Layer 12 of a small transformer language model trained on English Wikipedia (20 layers, counted from 0, width 128).
A neuron's activation on a vector x is SiLU(gate . x) times (in . x), where the dot is the dot product.

Input weights of the MLP neurons that the questions are about. A number n stands for n times 0.00073.
n5 gate: 93 43 256 43 -162 -22 -245 153 -77 120 167 -36 128 214 126 56 -65 -12 8 203 82 -32 -111 341 -71 -81 -4 -39 114 -138 -169 -8 70 28 -28 -137 54 53 -407 215 4 76 -255 85 53 158 -111 44 -90 32 -168 82 -103 70 37 24 104 -41 -77 92 -326 -273 65 190 -122 -24 -370 57 70 -4 144 116 42 -28 -144 -35 -9 25 -161 210 124 -8 -25 69 -30 -16 92 -36 27 88 -291 171 150 245 -101 -85 -55 148 86 0 -88 71 -81 -12 -267 56 63 -91 78 -222 163 4 -8 81 -74 -48 103 59 -71 271 -191 -85 -13 89 45 160 -136 61
n56 gate: 268 8 75 -71 -34 -107 -77 -116 -71 -23 31 152 -28 197 87 176 34 179 -316 97 40 82 164 119 -207 90 -20 -30 176 -89 153 136 281 -70 -71 -185 -209 -267 -187 85 -8 62 83 24 28 -4 -60 163 -55 -16 90 -50 -169 -68 134 -46 180 15 171 165 -94 -89 75 -51 253 127 8 210 -132 -115 -126 182 -98 20 153 85 -17 284 50 177 -45 152 -220 159 -66 286 216 -4 7 -25 136 155 -130 -18 -24 75 -346 137 -53 -165 -49 160 -109 -69 47 -48 20 35 20 -45 -33 -64 -255 158 -135 -50 0 -19 -22 142 40 -35 130 -298 -47 -18 -47 -83
n61 gate: 47 44 36 32 -74 -41 71 -3 161 -93 -37 24 -37 -21 -386 -52 -157 120 -7 -40 121 123 35 -42 48 107 127 18 -106 -65 124 -15 12 -186 -41 211 208 -152 14 -39 -108 -122 -226 106 61 109 89 -49 -20 -296 47 -72 -54 -329 113 -18 -69 -130 -16 -100 126 -29 238 211 -55 -66 100 80 -40 -144 -102 8 -43 196 -147 -241 -85 -70 -51 -305 195 -224 -27 -200 -28 -7 -160 -56 84 39 -244 -301 -42 35 -125 -148 40 -123 15 -71 153 -95 -118 74 45 -16 242 15 -142 -125 -113 94 -8 101 170 -89 57 55 227 60 -97 151 -21 25 91 29 33 196
n68 gate: 351 147 -205 136 23 -180 -26 -8 446 96 239 143 28 -94 213 -80 50 -81 -30 -66 -75 -122 -13 -102 -9 -71 -342 85 -202 -19 -123 -196 -185 26 -217 9 248 -133 -91 -235 -42 199 49 13 156 58 109 198 -132 66 289 -193 -131 -72 -337 165 65 78 89 80 -59 -9 -186 -190 105 134 42 -49 -4 -53 111 -146 -83 212 282 -34 -5 -173 -296 -195 8 140 -169 47 -102 70 260 -224 7 202 -180 144 22 25 84 -382 -4 -35 -77 -128 -202 -120 42 -95 49 139 288 -17 5 -266 23 -17 32 51 -180 64 -75 -4 111 13 -100 34 67 58 128 86 96 155
n107 gate: 343 25 -365 78 -29 -180 125 60 -45 -218 -102 -23 141 136 69 46 -411 50 62 72 -48 -90 -110 -52 -211 152 227 95 -164 106 -90 85 -154 -26 -190 -104 177 53 0 -49 -29 172 4 82 -43 97 70 -47 -350 -56 58 -9 -4 -87 31 229 -119 -28 142 25 -178 46 -186 -203 -108 -59 -110 52 75 -304 -88 -29 -36 177 159 -117 121 111 59 86 -71 -128 183 78 117 -193 85 -206 50 220 59 47 -398 16 139 -39 30 -159 17 99 18 50 45 21 78 260 76 -38 -225 112 -40 337 58 -25 158 176 41 129 -32 290 44 269 69 90 -216 -25 259 164
n194 gate: -21 0 -73 121 -253 88 -156 -8 -81 173 -28 -329 173 102 4 -260 58 27 8 208 34 40 124 -114 -8 93 133 70 -87 17 16 -100 133 28 130 -228 -91 69 -80 158 -70 81 -236 163 -225 -61 -35 208 152 36 215 -13 54 98 34 -172 -78 306 -198 -58 16 0 -90 -85 0 199 100 -123 411 -213 248 -27 -114 94 101 18 74 -13 -75 -53 -285 101 202 -69 119 -61 25 109 -17 -135 72 -176 -73 -220 12 61 242 28 169 122 -182 67 -138 -4 53 -92 -198 8 -162 13 84 -70 13 140 87 24 199 134 -147 16 -280 -81 -26 -161 118 -13 9 69
n211 gate: -61 157 80 -85 -338 226 -240 -99 0 35 237 -52 226 -29 148 -28 119 207 -34 -146 91 9 155 22 -91 0 -213 34 -65 110 138 -149 114 -150 94 -375 -55 -4 -75 -133 102 -257 -138 313 -121 -154 -233 54 -48 -142 60 -10 146 133 -120 66 -61 50 -208 -64 -146 183 -116 165 199 236 48 212 -103 4 -104 -49 -79 206 -43 334 10 473 -243 40 -137 -212 171 -171 47 -31 32 -80 63 65 -112 -141 -157 -163 0 256 -83 -102 186 -134 0 -74 140 223 9 -62 -88 96 -46 -120 -194 185 96 145 -38 0 -130 147 -46 125 156 -243 43 -181 -85 64 -5 -31
n237 gate: 8 -56 -16 65 -258 142 -115 -134 4 -61 177 -138 -3 -110 -42 -57 -73 270 -106 -88 -101 -136 -16 69 -15 -66 -30 -48 -175 21 115 -136 -16 -117 8 -46 110 25 97 -31 -48 169 88 177 35 54 251 59 -78 -137 338 -78 -35 -26 229 -214 49 29 -28 124 85 15 -111 4 24 -124 -74 97 74 77 56 -68 24 -84 195 -29 132 -122 168 -50 81 159 191 90 84 -114 16 -34 60 -32 -204 174 -115 -172 -173 216 -75 247 -93 253 116 -201 -10 173 -200 84 393 -150 16 64 -131 7 -12 7 -136 39 29 19 135 19 28 17 262 -139 -261 47 46 154
n264 gate: 17 -293 38 -67 -7 -21 -132 -87 -64 125 -124 -4 104 -22 79 -219 41 8 -53 77 -7 238 101 -202 35 41 -133 -87 -4 -4 39 62 12 129 8 178 -226 -141 -26 4 105 178 63 36 91 -173 -338 112 122 181 -181 -114 178 95 -151 -143 120 92 -230 -101 -224 27 59 -114 -217 271 164 60 -277 -36 -23 192 -33 154 -150 304 -132 -228 -35 -95 -42 -35 -94 -285 -153 90 -12 12 -7 41 95 -94 87 0 99 87 205 165 80 39 -70 -192 -178 50 186 93 25 258 -77 90 8 -4 110 -113 -76 -154 33 191 -70 103 37 -70 -63 -165 67 10 232 210
n266 gate: 16 128 -4 188 20 -146 -220 149 -213 31 -166 -3 -150 -93 -97 12 -18 223 132 -27 49 -129 -153 -54 143 117 19 -30 179 161 -176 189 27 -220 -89 0 55 22 11 -83 -110 193 -65 -23 8 -29 -7 -256 -53 84 116 115 67 -196 16 0 -169 -182 -86 80 -103 -199 39 -23 303 38 -107 -85 -96 -116 -115 25 120 -35 -67 -100 -211 -99 60 212 52 76 64 4 72 180 -143 53 121 220 434 -27 -270 -277 -271 -39 0 76 -108 -73 -20 49 -104 -19 -46 47 195 49 -122 -40 -40 170 -138 276 -83 -29 22 130 14 81 63 150 -86 80 -81 2 80 -12
n276 gate: 125 -192 118 145 -25 -12 296 -55 -110 182 -202 96 0 -28 236 -59 -167 194 70 75 112 -156 -39 -90 -200 -130 13 206 112 280 153 -156 -87 -199 -120 -90 96 85 -84 -26 -82 9 4 43 65 -183 -191 23 18 -9 151 78 -4 -16 -13 105 -126 135 127 -8 -74 29 51 -77 -93 130 -123 173 160 142 -95 226 115 81 148 190 300 -128 -12 218 29 -263 -120 -150 36 374 -27 -195 18 267 58 181 -150 28 17 -26 -142 144 41 124 302 -228 175 -13 -21 -60 27 -38 26 160 -35 91 -365 -70 -101 22 -8 252 -159 317 40 176 21 -61 -292 -105 56 64
n318 gate: 65 -81 -254 167 -11 -75 -113 38 -264 369 134 22 94 -4 58 -18 118 -68 107 -102 225 49 -42 -50 -214 -28 -12 -24 100 111 -177 -142 152 78 -166 46 -68 -23 77 89 -363 204 -124 -41 8 -100 134 -302 4 194 90 110 -8 68 34 -77 -171 -58 114 153 -4 162 116 -178 -271 85 -18 46 4 -283 24 -59 150 -178 99 -63 -80 158 -165 141 -171 242 236 -4 56 181 231 -53 -62 -4 151 -29 -33 81 146 25 20 66 136 -132 69 337 -208 130 4 47 124 -52 106 86 -99 155 144 202 147 116 97 132 -269 54 4 28 20 5 -108 156 113 112
n5 in: 122 -47 101 -4 175 -46 -117 -139 -173 98 24 -55 -84 -149 -196 -58 20 20 -13 24 6 192 -111 -96 43 -3 126 115 63 -48 238 54 14 257 89 171 -52 277 10 -35 -55 -100 79 21 41 -274 -231 -22 -36 112 -53 36 -94 161 25 -242 141 108 40 146 -108 27 -21 -126 11 -97 -51 117 -112 17 132 -106 18 -69 4 56 -107 -18 -17 195 13 95 4 11 -93 78 301 -119 -26 146 118 179 -86 -32 -186 45 87 -24 -23 10 -25 -66 68 272 -171 -63 -92 -50 -140 46 -28 -56 14 -39 187 139 -116 225 -54 -24 39 -46 0 -192 -17 69 -7 7
n56 in: -11 -87 170 -72 189 9 -41 -164 -29 -119 74 166 -87 22 27 284 68 -20 -105 -15 -102 57 -226 -24 -77 26 -48 -125 20 -51 58 3 14 57 -140 -62 -94 -55 134 284 176 -179 106 -62 55 137 -84 116 -175 -68 114 -44 -122 -118 99 40 141 -70 -7 42 85 -144 10 -157 185 77 -321 210 -20 55 -59 139 -121 -14 78 174 -7 187 -33 72 -125 88 -78 251 75 122 71 176 122 -57 196 142 62 157 -45 -3 -214 71 13 -7 53 -7 -89 94 -7 -60 113 67 133 128 0 -79 -119 196 140 -44 -3 23 35 51 -179 -114 30 -132 14 22 26 -209
n61 in: 0 -86 -25 -25 -12 -68 93 38 -205 -54 164 0 96 -111 -260 297 104 -13 -36 -39 -124 -13 125 195 160 -10 156 -85 -63 33 -20 -64 -28 -24 -181 -27 111 128 19 133 88 -146 -61 -109 -75 25 100 -63 182 -98 244 -29 -49 -180 88 20 -128 -29 79 -84 95 -140 -160 78 74 143 -94 45 216 -62 102 -267 120 -7 -96 -152 128 -84 33 68 118 54 39 -145 21 -220 -130 -7 11 -7 43 -10 154 -143 -96 209 -30 -78 -46 -24 7 66 95 -80 78 0 -64 -3 -84 134 -268 128 171 -150 -322 113 -179 92 -76 -44 112 80 71 15 10 7 -89 61
n68 in: 73 -8 66 -124 -30 49 -129 -86 126 12 -19 328 35 14 -70 8 55 188 100 -55 -102 -50 67 -70 30 59 -50 -71 -106 166 -228 46 -139 -134 -175 -47 -123 -161 94 -151 -56 195 82 159 -188 -36 -59 17 -236 -8 48 -199 -203 -160 -76 160 128 79 16 262 309 -84 -54 4 -97 122 12 -12 78 -47 -86 -201 -198 8 244 -105 -29 24 -45 -47 -213 185 28 -149 -106 62 121 -320 0 -133 -77 111 -66 62 156 -312 -262 -39 -113 -47 -129 -41 98 46 156 -47 -113 -34 60 -222 -24 -243 -44 -126 63 26 80 -71 -69 -97 -68 26 178 -239 144 81 220 82
n107 in: -86 4 -127 -107 38 108 51 31 -68 59 158 94 -261 -3 -267 -16 107 126 -7 -63 197 207 -30 11 18 -281 -78 29 -116 -4 201 -107 225 -41 60 15 -38 88 -255 341 46 -35 75 49 -26 126 85 -155 124 175 -132 32 329 -40 -158 -235 -41 174 103 78 -327 307 79 -45 -50 -128 4 75 40 26 76 -12 -39 -79 -61 37 121 4 167 -49 -230 74 -19 111 8 67 0 -45 -137 198 -39 -89 49 -21 -158 -60 18 -33 7 -34 264 -40 10 -33 229 42 -4 -150 153 175 70 -40 134 -50 -100 44 81 -29 -10 37 150 75 108 -136 -154 15 -20 -75
n194 in: 116 -87 -102 122 0 -23 -165 -92 -60 0 -80 -173 23 -27 179 -32 264 -175 -53 131 63 -33 49 -22 -130 -14 66 14 -112 -79 -96 -109 -19 -55 108 -26 34 -56 -24 254 14 58 -85 74 -142 193 -88 275 -75 -55 -146 142 -72 -292 195 87 -37 207 -39 -102 -206 47 0 96 4 -181 -138 194 132 -93 -11 -16 46 -52 193 290 124 15 -108 -37 -171 150 119 -95 -364 92 31 -96 9 -312 15 55 104 104 153 -34 -7 -48 118 -26 -58 -40 -26 -4 59 -239 -50 -275 38 158 338 -157 76 -46 -44 -31 35 11 155 -26 91 -107 74 -86 7 34 -48 -78
n211 in: -48 101 16 118 -117 45 105 32 113 -42 113 79 135 82 -169 -45 -44 218 -147 -128 117 -147 78 -138 30 -15 145 -70 152 -221 53 72 94 -102 65 -134 207 148 143 78 69 -44 -134 115 12 196 11 -79 -167 -38 76 20 -67 213 59 -23 46 0 20 -11 121 165 -138 -88 250 19 0 363 85 46 122 -46 95 -88 -75 -170 49 4 -249 -157 -143 -80 67 264 -12 -308 186 27 76 -8 36 276 77 161 146 -108 165 99 144 69 159 256 180 128 46 -20 -59 -4 -164 -36 -20 -41 -197 220 181 -52 11 55 43 153 59 111 -200 -109 161 -22 121 -103
n237 in: -86 -74 19 -114 31 -55 28 -126 48 -36 63 3 3 -140 -54 38 10 -108 -17 -127 113 60 -154 -72 25 17 96 159 -98 -239 -125 74 18 -195 7 176 99 -68 3 66 -226 -154 97 -4 -47 167 -177 59 -38 71 -298 -31 59 -145 193 -4 -79 -37 137 -55 -79 60 76 -187 41 -46 11 91 -59 -203 -17 87 -34 76 -35 -8 -174 -196 98 61 52 39 26 27 338 -243 130 39 83 202 38 21 58 -7 -51 83 183 43 125 14 52 70 -249 155 68 -110 -171 -137 -37 -142 108 83 -269 -179 409 67 236 80 -83 72 41 48 26 -126 -108 35 -164 -68
n264 in: 170 -45 -78 19 -117 22 -36 -153 -47 -280 24 95 -3 295 64 -15 97 92 111 156 168 -139 61 78 -28 188 172 -237 48 57 11 21 86 146 219 -247 76 -73 56 7 101 -222 88 191 89 -92 -27 58 -222 -25 128 -79 0 102 -29 7 -126 10 -4 74 -102 211 -120 -63 176 -183 -192 -139 -105 4 -10 8 -48 -28 -80 34 -8 87 -17 -53 14 279 146 -90 103 56 102 -28 -100 26 107 129 -53 148 -89 213 93 39 55 152 0 -116 -159 52 120 -62 -22 -7 -108 -374 -44 20 -134 44 102 -66 -7 68 -3 49 -40 -216 -51 147 -46 16 108 -32
n266 in: -179 -128 115 8 12 -119 109 -97 211 -166 125 108 158 -57 95 -213 -86 -81 -101 132 -22 18 30 -146 -11 -7 285 -42 -131 -152 18 -25 -74 4 102 -80 30 164 -81 190 -101 -263 40 -259 40 41 17 -52 -120 170 -60 -136 100 136 -277 54 27 85 69 21 35 100 -131 131 11 11 62 22 126 37 -77 -88 -132 58 43 174 -110 30 -113 15 -210 -7 275 197 -95 -51 316 97 -63 110 -46 47 -33 -3 0 33 160 -105 60 -105 -19 -60 79 -32 -15 -70 -117 -11 -89 -109 98 -67 93 -7 109 -219 164 42 10 277 -213 101 -79 4 -66 179 293 -4
n276 in: 19 -50 -43 -90 141 -100 -31 204 60 95 -69 73 -130 -164 89 -67 -66 -121 32 -169 -72 -109 49 44 -90 105 135 -145 104 -24 4 -185 -83 55 -99 -254 -86 -59 -17 -68 109 -27 -26 -273 244 7 14 88 82 15 -61 -8 71 49 -64 227 -138 -103 113 38 7 -83 48 22 -160 -7 0 100 117 259 139 336 168 7 56 -28 -8 125 -75 66 -141 18 65 27 115 318 61 4 67 -54 127 105 -214 134 0 203 -140 121 128 55 107 -146 105 90 -33 167 -34 25 -4 76 76 -259 -155 49 -391 44 -125 284 3 33 38 37 -68 -81 -251 0 -4 110
n318 in: -162 -20 18 124 0 128 109 3 213 3 135 40 -40 115 14 216 -160 129 10 -97 26 20 -203 -148 121 -95 61 -106 110 -63 -82 -41 77 166 7 137 -232 10 -16 18 20 11 -45 -114 -128 -51 -192 -67 103 48 43 187 28 -92 -138 0 120 -185 -127 -7 33 -104 72 127 -164 -54 4 3 -169 17 -156 95 75 317 -253 -30 78 21 -90 134 83 85 21 -80 -68 24 4 109 20 250 -179 156 -145 251 -69 -66 27 24 96 24 -104 -10 -125 -148 83 -162 196 -121 35 128 50 89 148 -49 92 96 -45 -93 166 52 -14 187 132 -102 -7 -7 75 210

Each question shows a token from some text and the vector x that enters the MLP there. A number n stands for n times 0.0082.

"of ": -98 -1 57 -5 -45 137 -3 30 29 -30 10 7 -12 -25 36 -54 -9 16 -60 -53 85 18 -52 65 64 74 37 -74 63 -78 -37 99 -8 29 -32 16 26 -29 165 62 30 -37 -94 19 92 77 -88 -5 95 89 28 2 124 -3 69 -85 -10 -57 87 -68 -101 -46 -140 19 -175 -29 -15 14 -14 23 45 -23 -116 -13 -17 -2 -23 -143 -58 -32 51 -39 6 -161 37 13 -71 -142 12 25 39 42 68 40 52 75 29 -87 104 -49 0 -132 -14 24 -97 1 10 36 2 -79 -58 47 -19 82 103 102 43 78 38 -32 -142 -23 -80 79 96 388 32 152
Which two neurons fire most, strongest first? n264, n5

"March ": 47 104 -68 42 69 32 63 -131 16 -31 106 -89 -81 -72 -8 -3 152 -97 -62 -13 39 -36 79 -3 52 63 5 23 -30 -54 88 83 -141 33 15 -22 104 71 88 -37 134 13 23 -20 -97 -150 -76 -24 -146 -66 51 66 -62 -103 -12 -19 52 -138 38 -42 -6 32 -132 144 61 -40 158 -32 -33 -78 115 -135 97 55 82 -50 -2 19 -15 -73 168 4 79 26 -58 85 117 96 137 -85 -76 -14 103 68 -62 -71 -42 -365 -44 -43 -67 -7 -153 -57 20 -38 -51 104 -69 -155 -181 45 95 -36 52 -1 -57 -19 -94 -19 -34 -44 -165 49 -79 70 73 -14
The three highest activations, in order: n61, n276, n68

"Environ": -27 46 -34 -17 47 80 130 117 36 -47 4 111 -43 -65 -127 154 -43 37 39 61 -117 -124 41 5 74 -80 13 4 -70 121 118 -86 132 6 264 90 52 -8 114 63 22 20 10 -76 -86 -15 -80 57 14 18 -28 91 -84 -108 59 -60 66 -9 96 27 -112 80 -1 0 -78 -84 119 -57 -130 -17 67 -36 -106 -55 36 -13 -36 26 -22 -167 10 135 108 141 -164 -19 67 -82 64 -79 -6 17 38 119 -115 16 60 70 55 27 -78 -33 118 -123 79 98 -40 7 -210 -65 -109 -159 55 43 -81 194 -53 -10 33 -42 -38 -72 -151 75 46 20 -99 -75
The most active neuron and its activation: n56, at about 0.074

"ig": -60 15 13 11 107 2 135 -1 -14 87 -20 54 -96 26 -57 -8 40 -109 -47 224 -131 88 6 -132 36 -60 -47 38 20 -63 77 -113 -3 33 179 22 -7 -29 162 92 -127 59 100 -76 -68 -49 95 69 -118 -61 -165 -8 -26 -33 155 -106 154 4 -112 -104 -70 -19 -29 -70 32 -59 67 -35 -90 33 130 74 30 -84 -55 -82 -64 23 -7 77 23 -22 -79 -27 196 -31 63 124 -86 -93 80 19 -109 -98 133 27 -52 -90 -163 174 -95 -8 34 -52 11 -80 -50 -149 -165 41 88 14 -24 -52 -18 48 18 -51 0 -30 54 67 -79 -14 0 -99 29 -37
The neuron with the highest activation: n68

"Kong ": 39 -29 -9 9 76 132 42 -46 -88 -145 3 -77 -121 28 -178 100 37 -19 17 115 99 16 -83 -17 74 -33 46 24 -19 -2 27 96 102 -32 62 166 98 -1 121 -54 -71 70 39 54 21 -57 182 1 48 3 30 -17 -144 20 70 57 -33 -100 37 121 -94 -24 -74 -124 114 -40 -1 -58 -49 -102 -51 -104 46 44 92 41 64 40 10 -95 6 28 151 -10 58 43 27 -47 122 34 -39 17 67 -82 8 -51 9 -41 -58 62 92 16 -82 1 -95 69 107 117 -77 -11 -159 29 12 -12 -71 -10 4 47 -81 -4 49 38 -188 -40 -16 293 66 22
The neuron with the highest activation: n61

"up": -79 -42 152 91 199 1 89 81 139 -5 43 62 65 90 -63 93 59 99 172 113 -115 15 -61 -66 -48 62 -62 -63 2 143 24 14 -60 72 76 -126 26 -4 14 53 61 -10 -1 -42 23 -22 -100 14 59 148 -9 -116 31 -151 6 -45 44 -6 53 -5 150 53 -67 110 78 -43 55 38 97 117 29 57 104 -1 41 -27 75 44 5 62 -14 120 50 -79 65 40 -41 -163 -93 -73 85 43 82 82 82 -56 42 -12 -126 81 97 -77 116 70 -82 -53 -122 -83 -6 25 70 -175 68 42 -40 13 27 -30 32 -191 40 62 -43 -15 -128 -146 -238 27
The most active neuron and its activation: n276, at about 0.68

"pay": -49 -35 47 57 117 100 78 19 63 -28 -57 169 -51 -87 -153 74 34 103 -17 127 -42 -5 98 39 55 47 -17 62 49 114 12 -77 -1 -11 169 -21 -31 -18 150 110 74 17 15 117 -136 68 64 10 -148 46 85 21 -60 -110 72 114 64 -28 -193 -67 -29 89 3 113 -4 -132 125 -47 -85 -32 28 -50 40 -122 36 -11 9 -94 27 2 135 -15 115 169 38 46 -20 23 -53 -218 71 -7 -40 -16 -52 -16 -19 56 55 208 146 -55 53 -14 94 -67 33 -215 81 -78 -174 -20 -39 14 67 20 -98 75 18 -102 4 -12 66 1 148 102 -12 -262
The neuron with the highest activation: n276

"201": -47 30 175 7 113 247 -45 -66 -109 -27 37 2 7 61 110 -60 98 84 33 27 -69 -26 -4 -87 -25 90 -17 -135 -135 53 105 21 -97 -73 17 -134 -23 59 -25 -46 -38 101 6 -90 27 -58 52 120 91 -33 7 65 -76 42 64 47 141 80 2 -98 -72 -94 -38 35 74 72 135 37 -22 105 -32 -97 -13 14 33 15 19 -33 -147 -139 -4 7 21 119 -56 128 147 -2 145 -41 -137 -24 -12 51 -162 182 64 -5 3 58 -199 -26 -57 165 81 27 -136 44 -201 24 -28 3 7 -75 -25 114 -18 -35 -101 30 97 -77 4 7 61 -150 -16 -16
The neuron with the highest activation: n194

"Doc": 37 6 -43 -21 32 165 54 -44 105 -31 -99 48 -195 86 -163 108 59 -42 5 121 -66 -85 -41 59 38 3 63 -2 26 137 190 -29 4 -43 -60 142 -44 46 57 151 7 -103 32 43 -232 -36 46 171 -42 -167 -122 -18 -163 -49 146 148 123 -55 62 46 -3 -27 -68 -170 -66 -19 80 10 -105 -110 86 21 -28 -34 -32 8 -11 39 15 94 124 28 -21 -55 -91 -59 -66 68 -52 23 -84 56 16 56 -4 120 -6 -18 57 42 9 -4 -92 -46 95 19 -36 -33 6 22 -6 -68 18 104 -21 77 132 -27 73 25 77 59 -208 57 74 -87 9 -108
Which two neurons fire most, strongest first? n56, n266

"Bl": -76 51 82 -1 272 -45 133 -49 1 -103 -61 -10 -203 -169 -10 -70 -49 -30 118 103 -111 -86 11 -47 -67 -91 52 13 -17 14 98 -80 34 -101 86 106 -24 -122 34 118 102 86 115 5 -89 -162 -44 -60 -68 108 -198 43 18 87 109 6 202 -10 42 102 28 65 12 62 -156 -6 4 16 -19 -19 -39 109 39 13 -19 -10 -80 55 115 20 57 -23 25 -107 -25 -41 -22 52 -62 31 3 36 157 43 2 -37 -83 72 -74 93 -157 51 -95 -42 126 114 -141 -82 36 89 37 18 -64 92 -5 -37 11 -19 8 66 -28 31 -97 -11 -15 -116 -18 17
Which two neurons fire most, strongest first? n61, n211

"mater": 14 73 -35 -54 203 94 -165 90 -10 -127 -59 1 -51 -62 -31 172 -7 75 -106 185 -52 33 32 -153 -69 -34 -33 56 113 -134 53 97 54 40 -103 -48 -29 153 152 -185 82 59 39 -111 -6 67 67 61 -23 -60 -8 -14 -41 -154 92 87 -93 -128 51 93 -36 -14 -73 92 -73 -18 -7 156 -13 21 119 34 -82 44 -63 -14 -5 106 49 20 49 -118 40 112 10 -31 -28 -76 -44 -54 17 6 105 -30 33 12 -49 -67 84 96 126 43 110 78 105 -86 147 -98 16 -94 -68 -86 -107 -1 -38 -44 -68 -35 18 163 -15 -1 -32 41 119 -22 -15 46
The most active neuron and its activation: n56, at about 0.69

"Occupation": -74 14 -88 21 182 243 128 1 74 -12 -10 44 0 138 -119 3 139 123 2 79 -99 -104 58 -40 52 96 -25 -33 53 15 5 -17 75 -46 65 85 160 102 52 -59 58 -11 84 15 -171 38 -61 154 -88 58 -49 -51 -50 -9 -20 55 90 116 100 39 70 -98 -14 79 18 36 -28 133 -136 84 63 51 83 -168 -9 18 131 -24 64 18 191 -119 -25 126 109 -33 -48 111 155 187 -53 -20 97 83 -31 62 -74 -45 29 -30 -37 70 48 174 -26 168 99 -23 -75 -220 -49 -52 -117 8 29 79 89 -15 68 -70 70 -21 75 -14 -35 99 -5 -75
The neuron with the highest activation: n237

"B": -32 47 121 -42 158 67 184 -47 51 -13 -103 13 -179 -62 70 -72 107 -89 66 221 24 -35 61 -68 20 -65 -15 -8 140 19 103 81 -15 53 -30 -4 117 7 161 103 78 35 66 19 -18 -16 157 94 1 55 4 71 71 -149 126 -94 -67 -17 23 -35 -22 -5 -73 77 -44 -9 -52 30 -155 -100 9 -87 61 -43 -73 -61 9 77 110 -90 2 93 73 -10 80 51 58 119 -68 -1 25 -94 -42 0 -54 4 3 -5 -95 -95 21 6 2 -38 196 3 38 -134 -28 -63 -100 47 112 -4 -11 -69 44 -1 -146 12 -118 -4 -201 -13 -32 -91 101 27
The most active neuron and its activation: n68, at about 0.19

": ": 48 35 -47 -80 173 23 7 -56 61 90 5 -17 -25 -129 -41 112 -51 -106 -31 88 9 19 -77 -29 38 18 -33 112 -90 78 -38 47 28 118 -75 45 52 1 286 -35 -106 71 127 -5 -98 49 22 -93 -31 -32 89 19 -21 51 66 -23 -12 21 -46 2 50 68 -5 84 80 -52 16 -67 -101 -97 98 -79 -21 -112 -53 44 -90 22 -34 -60 17 3 66 88 -74 -11 -27 10 217 21 -40 0 -235 16 -75 -45 24 -77 -139 121 121 114 -61 56 -87 -16 56 50 -16 61 -50 -16 4 -59 -51 71 155 -22 37 40 44 86 -95 10 18 273 175 -148
The neuron with the highest activation: n276

"cor": -55 42 -58 -28 -15 0 166 43 102 56 34 -38 -69 -22 112 98 -97 4 89 152 -283 52 -34 -141 -40 -67 -37 -41 134 20 72 -58 83 61 -109 -10 -38 89 94 116 40 -90 74 -13 55 -50 23 -49 -118 143 -24 49 -18 26 94 45 -7 -227 88 36 -46 83 -33 4 -8 -16 119 41 115 41 37 13 -9 61 -36 -74 34 85 25 -62 60 54 -68 3 99 -94 -94 168 -43 -145 186 5 111 10 -27 -6 -25 24 31 -51 -130 19 -14 14 -45 -101 -3 -43 -99 98 -56 61 98 35 64 105 86 -16 -5 32 24 -30 46 105 20 -154 -77 3
The most active neuron and its activation: n68, at about 0.4

"lad": 61 -100 87 27 89 126 145 144 -70 -88 -63 118 -170 23 -28 129 -29 -12 -39 203 -71 23 7 -146 29 -12 3 -75 -29 -29 85 180 53 -4 83 110 -100 -10 140 -20 63 5 43 56 140 -66 -10 -37 -16 -6 -49 125 117 21 25 64 84 72 -5 -60 -39 47 -7 207 -37 21 -31 63 64 -97 -36 28 -16 15 74 -39 40 6 106 -47 -78 -1 32 46 99 19 -14 58 -44 74 31 143 195 9 -137 73 -38 104 37 48 17 -81 -99 -95 77 11 69 63 -20 -60 151 -36 -33 11 51 122 -68 -31 71 -74 119 18 174 83 96 -111 -54 -19
The three highest activations, in order: n56, n68, n264

"as ": -46 20 -75 -35 123 192 108 -16 -104 -4 108 -16 -13 -12 85 31 69 -36 8 97 -3 100 -40 82 88 63 -68 59 85 177 58 82 25 -2 -104 -58 -13 -105 155 87 31 2 21 -58 -31 91 44 122 -125 -35 -151 84 -7 -120 -38 67 101 -186 -39 -6 85 -206 -85 80 49 78 85 -102 21 -56 121 -70 77 -136 4 -148 88 -12 -68 61 35 141 -136 -4 -70 93 37 189 73 30 6 -80 48 17 -63 48 50 -82 94 6 16 -65 49 68 127 27 -12 -14 78 69 0 -80 -104 -51 122 -54 76 104 30 11 77 -33 -110 75 -43 180 148 -107
Which two neurons fire most, strongest first? n107, n211

"jected ": -106 -94 59 -77 136 277 -17 9 78 104 -47 -23 22 28 -158 61 127 -71 82 -44 18 56 -57 -93 -16 -61 -34 -34 90 55 -16 -47 47 41 47 -53 -31 -9 26 42 -81 101 -35 -92 -56 34 115 -31 -77 84 24 -20 -49 136 144 -83 66 -30 -9 -85 30 -69 -187 -99 14 -173 12 79 68 61 -40 -78 86 -3 12 -63 159 -26 -55 -9 -106 -121 -4 112 44 76 -56 -83 25 114 115 -22 123 24 38 -55 46 -81 41 57 -35 38 -130 89 2 -89 4 -13 -139 -85 -73 38 97 149 103 23 -40 66 -51 -74 20 52 45 -100 -26 261 40 -96
The three highest activations, in order: n318, n276, n264

"live ": 37 -38 -117 -31 129 -77 90 17 24 -40 -28 -67 31 -61 -150 -5 101 -17 67 21 196 -71 12 -34 81 12 -2 -66 -27 -86 91 -116 -34 -110 114 58 27 -18 -9 -22 37 2 48 -88 34 -134 99 64 30 -4 -8 -9 57 1 13 51 51 115 8 -9 134 -61 -37 6 27 -31 40 88 35 55 209 -18 25 29 -125 82 37 26 137 9 9 -50 -21 86 -53 11 -92 -95 -45 4 131 -36 68 -99 41 108 67 -39 -32 163 -18 37 -9 182 44 -17 -159 111 -73 -113 132 75 29 164 -168 -39 -109 -54 -44 75 -87 71 -195 64 15 248 51 -18
The neuron with the highest activation: n318

"in": 37 56 34 69 -55 69 102 7 13 101 -102 45 63 -65 94 -25 125 29 53 148 -19 -1 21 82 150 52 -9 -89 36 92 51 -15 34 -12 21 53 -28 21 170 -77 81 -88 -11 -113 90 47 21 -88 -4 -61 -35 -54 25 -6 99 4 170 -21 9 57 -49 -58 -29 -76 -21 -77 -48 -104 114 40 40 18 -36 -28 -26 -72 -14 139 -19 -55 -39 -56 -33 -10 129 69 12 262 43 110 -12 21 -134 29 56 -8 19 -39 84 34 -57 45 104 154 12 -130 14 -33 15 -44 36 -28 87 -71 -1 133 22 107 -33 -80 -23 -6 -146 167 23 -290 -174 -85
The most active neuron and its activation: n68, at about 0.25